Layer 11 of a small transformer language model trained on English Wikipedia (19 layers, counted from 0, width 128).
Take only the direct path to the model's output, skipping the later layers: a vector added to the residual stream pushes a token's score in proportion to its dot product with that token's output vector.

Output vectors of the tokens that the questions are about. A number n stands for (n - 500) times 0.0026.
"ments": 336,178,377,470,329,531,508,526,440,431,644,479,631,691,284,563,548,659,562,637,417,532,268,537,500,603,524,571,479,513,788,465,458,429,403,308,699,463,514,492,380,393,526,790,708,330,574,548,539,712,548,661,553,675,707,383,589,596,462,479,352,542,522,363,252,469,682,642,381,356,929,661,379,679,487,587,592,269,402,556,425,641,343,565,412,479,88,264,375,303,471,566,528,585,646,471,380,420,903,660,544,530,560,465,398,404,636,570,376,368,471,787,155,269,455,492,660,328,676,206,588,534,399,378,316,454,768,648
"omen": 404,621,326,499,627,588,587,562,538,434,385,638,414,769,470,489,532,581,469,353,351,508,397,625,422,386,400,462,826,573,575,409,496,719,56,566,529,465,657,512,593,566,604,682,634,596,433,554,416,663,704,556,484,611,442,587,597,468,500,520,450,268,389,418,499,444,516,292,575,332,448,417,313,508,691,381,477,482,532,473,486,413,444,437,507,527,521,436,319,546,420,478,233,705,474,470,343,703,841,486,598,562,255,213,572,528,644,611,328,514,421,524,559,478,451,575,548,454,478,555,436,381,390,528,466,540,571,696
" Sch": 448,539,511,663,393,627,389,517,605,635,579,482,516,461,588,454,387,503,499,655,692,592,277,404,362,574,327,565,556,371,686,479,519,578,497,314,463,529,561,535,387,531,577,457,390,432,508,693,394,475,465,318,657,567,491,463,617,615,589,376,497,337,436,289,530,512,408,606,557,423,487,476,581,534,473,479,470,425,314,699,567,574,551,461,473,765,548,508,563,401,403,526,347,520,413,466,671,728,581,574,650,477,494,481,575,523,357,590,466,450,454,456,487,584,434,608,475,424,330,398,322,583,536,520,347,453,615,401
"ically": 464,512,558,750,524,579,540,384,589,449,602,487,569,715,540,384,471,499,620,675,345,582,513,486,498,641,623,632,533,789,406,365,460,555,456,270,513,61,453,582,376,686,733,477,568,25,341,470,288,578,537,231,680,488,506,317,320,487,586,510,275,494,670,565,457,532,592,554,464,610,607,487,406,642,715,534,414,530,535,403,460,499,697,683,388,538,377,443,468,278,517,295,680,585,523,387,402,699,639,364,522,208,417,691,335,531,594,654,327,244,544,510,646,336,545,367,707,405,438,494,514,499,233,582,511,718,560,585
"ever": 419,752,506,653,463,677,619,721,613,454,471,700,466,249,406,638,561,239,397,504,633,474,372,584,433,383,563,155,565,548,395,415,350,216,210,289,388,314,497,780,480,532,492,695,653,410,425,523,695,509,505,643,652,561,564,389,537,401,649,417,528,230,563,501,447,480,595,418,442,575,578,473,526,789,653,859,253,600,525,647,584,535,640,512,456,536,626,480,368,400,541,557,579,543,521,369,178,689,606,575,225,329,485,484,485,436,405,337,390,576,743,391,505,619,442,434,500,360,456,393,612,467,497,577,260,632,586,594
".": 366,421,358,478,740,354,354,350,242,359,528,339,498,446,383,570,378,425,639,405,534,494,516,564,278,632,292,421,662,576,568,517,617,481,549,603,397,463,649,564,572,583,394,419,337,619,704,489,700,501,508,603,621,456,473,547,507,399,458,475,488,538,721,631,596,323,360,536,362,507,748,513,617,468,408,438,402,551,582,371,518,472,436,325,562,463,311,599,530,647,592,609,606,391,587,460,477,579,350,482,456,551,399,527,423,462,583,371,529,518,402,584,675,582,555,411,512,528,421,662,643,529,526,641,524,433,396,626
" Ag": 570,386,439,475,496,342,447,530,664,597,512,656,555,399,447,491,506,389,516,619,527,545,651,603,436,630,369,564,435,564,547,644,417,539,672,380,496,525,606,426,353,440,571,518,485,363,561,468,574,482,575,623,599,574,473,387,571,390,694,399,528,451,501,194,483,592,591,550,414,515,568,316,427,549,491,420,542,538,360,439,405,519,460,428,412,561,542,366,494,549,542,379,496,640,528,443,450,586,599,602,736,414,588,613,372,491,456,535,486,471,455,501,421,542,443,498,427,550,536,493,293,362,588,517,449,483,568,531
"ially": 339,500,442,464,496,508,480,472,697,388,714,301,526,539,492,679,475,483,666,528,518,684,375,521,594,691,687,725,657,841,338,370,403,402,359,372,652,222,653,533,428,496,671,353,635,443,409,506,224,726,581,382,698,431,537,314,536,579,555,496,285,280,348,462,424,512,723,496,685,409,518,476,639,633,516,421,527,436,537,569,564,439,713,456,383,527,516,552,416,251,759,460,541,601,391,386,469,365,699,380,376,253,480,823,449,468,492,470,339,166,592,581,508,426,386,565,756,419,540,446,392,268,522,763,458,484,426,601
"amed": 474,614,435,542,548,565,437,488,545,396,373,683,626,529,381,441,349,705,525,515,748,398,348,559,780,593,384,533,603,598,535,176,599,659,565,275,535,587,460,589,300,350,530,594,429,295,318,486,640,488,790,399,454,477,554,539,601,549,460,640,549,420,560,576,358,830,585,532,421,599,711,685,295,684,554,519,581,553,625,570,474,414,690,371,427,337,546,530,372,334,542,477,606,437,418,446,470,673,682,176,393,309,813,409,305,376,496,524,314,420,651,605,427,644,520,340,563,348,500,324,507,264,414,561,504,403,500,348
"med": 550,659,457,557,431,652,390,691,667,552,461,652,617,454,378,332,577,791,365,676,599,395,381,682,658,571,535,470,345,578,430,298,499,503,410,390,623,350,685,752,479,644,341,369,499,259,345,479,364,663,512,253,594,440,402,480,631,480,749,484,446,539,481,476,359,646,406,478,617,496,388,658,513,521,618,387,620,610,496,682,311,728,418,563,423,435,287,427,568,515,442,660,511,476,503,383,555,726,578,374,488,230,607,515,663,434,613,347,419,313,477,767,359,709,487,319,621,336,384,444,545,261,453,656,178,411,507,610
"sp": 482,488,571,452,358,430,523,432,538,417,460,700,626,523,581,485,480,586,489,419,365,529,383,574,421,556,507,527,444,503,492,598,516,356,241,650,415,351,559,546,457,290,500,656,269,331,282,558,348,748,542,594,597,613,513,577,382,603,702,328,521,620,527,315,669,634,447,556,597,440,674,513,409,502,405,400,778,142,658,658,519,711,510,396,468,577,287,305,512,575,382,405,622,753,517,331,587,780,500,600,506,304,440,677,580,416,309,556,456,360,471,580,458,393,476,346,595,580,474,555,485,628,452,553,343,457,607,682
" open": 503,609,417,396,458,578,491,443,474,562,562,438,552,643,387,476,473,496,552,465,598,641,466,616,473,366,659,555,641,549,498,313,466,410,532,547,548,571,536,633,599,470,646,529,448,230,475,590,446,566,668,470,670,476,617,467,459,606,476,379,442,526,581,501,488,578,559,360,394,393,424,560,510,523,483,478,575,511,449,477,479,589,553,546,417,483,418,532,422,475,467,296,371,641,532,488,632,617,432,390,463,349,613,525,516,408,358,650,493,504,530,496,472,415,624,570,394,466,635,435,598,421,553,344,450,349,441,459
" win": 409,560,504,498,568,492,573,523,522,574,409,495,723,532,418,302,368,583,492,480,580,606,145,689,391,455,563,415,609,526,517,615,408,375,365,670,527,502,543,697,475,504,632,517,511,485,520,539,535,753,714,502,468,501,554,486,549,526,509,313,495,423,559,687,528,447,523,418,628,649,467,405,464,391,517,606,542,492,600,544,507,652,411,443,389,618,684,247,267,533,397,299,486,705,395,519,574,514,544,568,266,467,414,597,668,423,464,544,484,482,498,438,479,448,512,501,453,502,551,518,690,428,239,249,403,447,372,507

Each question shows what one neuron of this layer's MLP adds at an activation of 1. A number n stands for (n - 500) times 0.0026.

n485: 569,460,682,406,503,452,547,447,391,473,420,643,512,559,551,491,330,503,559,474,449,515,607,582,517,551,636,632,583,474,552,567,487,564,560,492,416,593,479,425,758,491,492,555,598,434,351,506,435,486,588,500,682,500,563,471,645,500,379,430,195,332,428,530,659,552,326,389,317,557,455,519,529,536,497,396,470,475,562,584,318,585,573,449,494,389,515,601,562,613,413,577,396,457,636,568,442,546,716,480,471,407,454,399,391,356,566,448,396,443,429,506,409,533,545,553,391,323,343,458,480,643,624,727,625,429,409,435
Pushed up most: "omen"

n476: 673,558,457,456,355,519,556,447,574,433,572,665,577,664,375,409,467,615,460,613,509,676,377,544,389,527,626,429,528,666,403,627,477,491,547,582,312,503,415,534,636,318,420,475,369,251,532,558,500,512,553,463,321,364,523,429,693,400,631,595,500,409,488,490,298,430,509,286,478,494,336,571,348,459,548,690,472,596,604,420,506,438,494,476,636,571,721,352,494,561,365,436,662,368,396,539,459,491,299,699,562,578,493,390,525,603,558,500,656,452,473,526,599,485,497,615,404,397,479,530,530,555,449,343,275,563,583,506
Which two tokens does it push up most, strongest first? " win", "ever"

n246: 429,370,534,599,478,482,644,657,439,340,503,488,589,637,578,506,398,480,430,545,571,336,411,409,525,489,606,397,506,399,605,471,521,572,666,398,457,364,479,540,434,517,531,431,415,497,495,437,416,494,643,684,653,644,351,463,544,605,575,589,555,300,318,566,457,480,511,589,465,478,662,521,339,519,536,524,497,570,389,562,444,422,464,455,399,463,576,529,479,440,551,633,449,455,613,586,607,534,557,706,258,410,292,524,576,549,497,473,575,663,573,568,539,516,473,483,297,552,409,359,503,463,530,691,247,362,572,500
Pushed down most: " open"

n365: 277,647,571,445,451,556,632,532,511,365,564,467,594,503,548,435,352,454,301,390,570,551,537,570,578,332,509,403,523,506,692,555,656,403,509,377,463,578,544,483,467,523,329,414,438,586,577,539,691,483,491,521,577,603,452,685,464,601,666,460,506,371,585,411,443,664,636,503,477,522,419,492,397,427,506,512,354,543,354,601,575,503,357,565,421,423,642,336,488,294,482,497,521,589,503,445,631,320,572,474,514,514,382,621,427,520,475,470,514,556,589,446,433,546,530,615,518,484,247,508,389,643,503,445,454,634,426,407
Which three tokens does it push up most, strongest first? "ever", " Sch", " win"

n216: 349,411,478,556,408,738,655,320,476,495,532,503,481,346,466,408,468,506,555,665,589,694,459,497,463,591,604,577,497,441,543,608,429,598,486,610,453,607,800,467,592,730,429,432,465,527,577,589,460,538,530,540,513,481,384,516,532,511,598,366,492,520,419,511,375,728,555,469,341,322,494,689,500,518,440,469,447,459,506,418,349,456,514,492,437,560,519,649,503,451,560,522,408,463,482,553,387,303,437,301,459,566,573,400,508,622,562,477,568,470,460,484,529,492,657,550,406,508,411,518,505,543,588,460,485,570,419,462
Pushed down most: "sp"

n373: 518,677,521,521,594,332,693,409,518,510,449,522,474,503,522,638,576,503,455,503,448,494,603,398,541,593,505,349,497,544,510,431,542,462,400,505,426,415,489,400,460,378,525,402,576,572,364,383,549,472,494,464,612,569,460,526,357,420,354,537,620,369,543,580,392,510,402,407,462,510,343,461,527,462,634,516,411,587,395,557,431,516,381,534,544,609,380,470,457,290,577,510,483,482,589,661,505,711,317,608,532,503,503,696,589,508,477,468,467,565,485,603,500,575,668,578,692,369,344,490,433,495,481,445,577,427,510,632
Pushed up most: "ever"

n161: 527,429,518,616,304,571,303,409,416,460,820,566,711,579,422,366,451,564,685,372,556,364,647,521,371,412,500,570,584,321,524,491,597,404,577,445,603,567,540,669,589,524,485,247,461,492,601,750,526,506,497,530,352,581,573,587,567,533,611,479,445,459,463,434,404,533,552,428,335,469,594,599,392,520,700,556,540,483,457,525,323,451,519,506,483,551,594,488,331,392,456,343,465,565,422,397,463,422,607,536,612,494,490,492,561,552,482,418,214,441,571,437,676,375,544,388,513,440,539,361,576,592,700,451,534,393,528,500
Pushed up most: "ments"

n465: 581,405,410,399,690,602,579,425,443,561,518,274,489,484,603,455,448,669,420,346,586,503,508,405,423,447,486,426,556,472,388,332,448,429,439,641,552,531,401,684,359,404,394,557,391,518,537,399,599,417,460,438,437,560,535,661,576,483,429,517,400,411,646,417,461,520,627,562,367,572,485,549,535,546,588,512,627,455,315,441,473,720,450,492,503,503,617,587,543,532,474,394,744,439,500,612,654,378,539,494,531,489,581,367,578,366,335,489,437,531,550,497,356,371,556,511,488,373,670,571,522,650,535,518,566,693,387,453
Pushed up most: " open"

n339: 522,349,440,416,414,340,374,477,491,566,643,584,478,552,450,513,427,458,452,607,453,466,401,510,385,413,445,562,570,575,572,567,630,623,451,555,462,663,441,427,402,529,377,490,336,465,393,728,441,369,541,567,367,449,395,621,512,390,457,455,500,648,582,470,557,598,485,427,409,515,510,544,725,470,526,510,458,500,714,510,682,603,607,412,507,676,571,405,526,455,682,597,359,597,546,364,735,665,684,747,609,516,554,395,269,603,447,398,417,463,376,485,652,569,287,738,555,381,315,377,494,403,589,459,321,328,588,406
Pushed up most: " Sch"

n320: 607,613,609,557,439,350,429,624,541,408,424,520,556,510,411,372,510,449,505,474,518,520,439,527,624,630,462,562,489,570,442,396,596,500,486,495,472,503,478,516,480,441,456,558,487,527,545,383,503,549,509,403,325,465,443,553,715,482,533,386,521,601,492,669,489,631,654,715,484,538,433,502,512,475,249,514,570,532,495,596,482,436,411,568,518,508,605,375,383,430,229,534,654,570,347,526,571,572,581,389,593,356,348,537,478,473,414,472,254,440,658,535,412,369,578,490,594,568,560,556,505,534,464,604,634,422,436,458
Pushed down most: "."

n40: 517,462,568,470,675,672,500,685,608,561,566,537,252,486,411,474,387,464,470,526,665,466,506,359,557,509,687,326,550,439,427,589,530,472,382,525,592,616,545,538,582,426,503,473,447,449,393,503,620,662,328,618,526,444,481,491,557,338,466,541,491,516,494,457,641,468,492,494,371,547,522,449,513,556,448,285,575,422,683,271,494,497,506,671,386,388,452,509,644,603,380,660,491,520,395,236,463,497,475,430,470,577,553,550,194,539,503,628,617,324,342,562,641,559,497,616,408,570,459,412,563,471,540,524,514,551,366,442
Pushed up most: "."

n97: 483,404,473,448,495,562,554,470,423,518,471,544,351,514,503,604,500,604,596,589,467,467,527,579,564,493,677,436,444,684,548,451,493,526,497,432,518,532,408,656,554,410,469,498,502,533,368,561,514,345,584,431,514,576,438,532,526,519,524,678,567,585,421,571,507,445,505,432,597,578,620,424,473,618,520,548,435,521,440,374,411,495,576,567,594,554,493,490,612,525,637,377,456,426,516,448,523,388,264,403,490,633,516,457,577,591,567,567,437,486,619,516,512,322,444,430,458,477,207,474,426,476,644,440,564,532,444,457
Pushed down most: "sp"

n263: 423,384,598,533,531,430,494,622,607,408,580,593,569,465,677,603,478,298,381,481,583,521,402,523,529,510,677,374,682,561,632,500,455,611,574,765,556,549,580,507,275,559,509,372,503,473,494,534,405,481,384,614,317,667,558,288,607,567,456,520,483,476,466,582,419,451,434,666,603,666,633,509,570,460,436,527,540,472,510,632,737,460,599,339,342,507,563,537,377,361,238,442,359,420,302,353,516,396,576,575,441,437,493,377,577,417,574,444,342,442,666,528,752,568,381,585,419,650,642,519,519,516,150,476,491,337,518,397
Pushed up most: " win"

n262: 457,491,605,767,492,476,430,544,497,528,503,635,409,415,470,506,464,447,550,503,440,373,690,524,406,741,467,410,468,394,445,388,527,593,482,500,365,521,437,289,536,553,576,348,517,516,511,497,432,534,607,524,551,585,668,722,545,517,599,310,438,408,598,546,564,558,422,433,440,596,359,637,566,522,442,365,583,530,554,518,559,615,326,563,471,479,346,746,527,420,284,474,525,446,483,500,268,698,485,407,315,465,478,390,375,609,638,611,529,351,506,456,637,486,418,654,513,508,592,435,566,529,524,473,448,437,568,388
Pushed up most: "ically"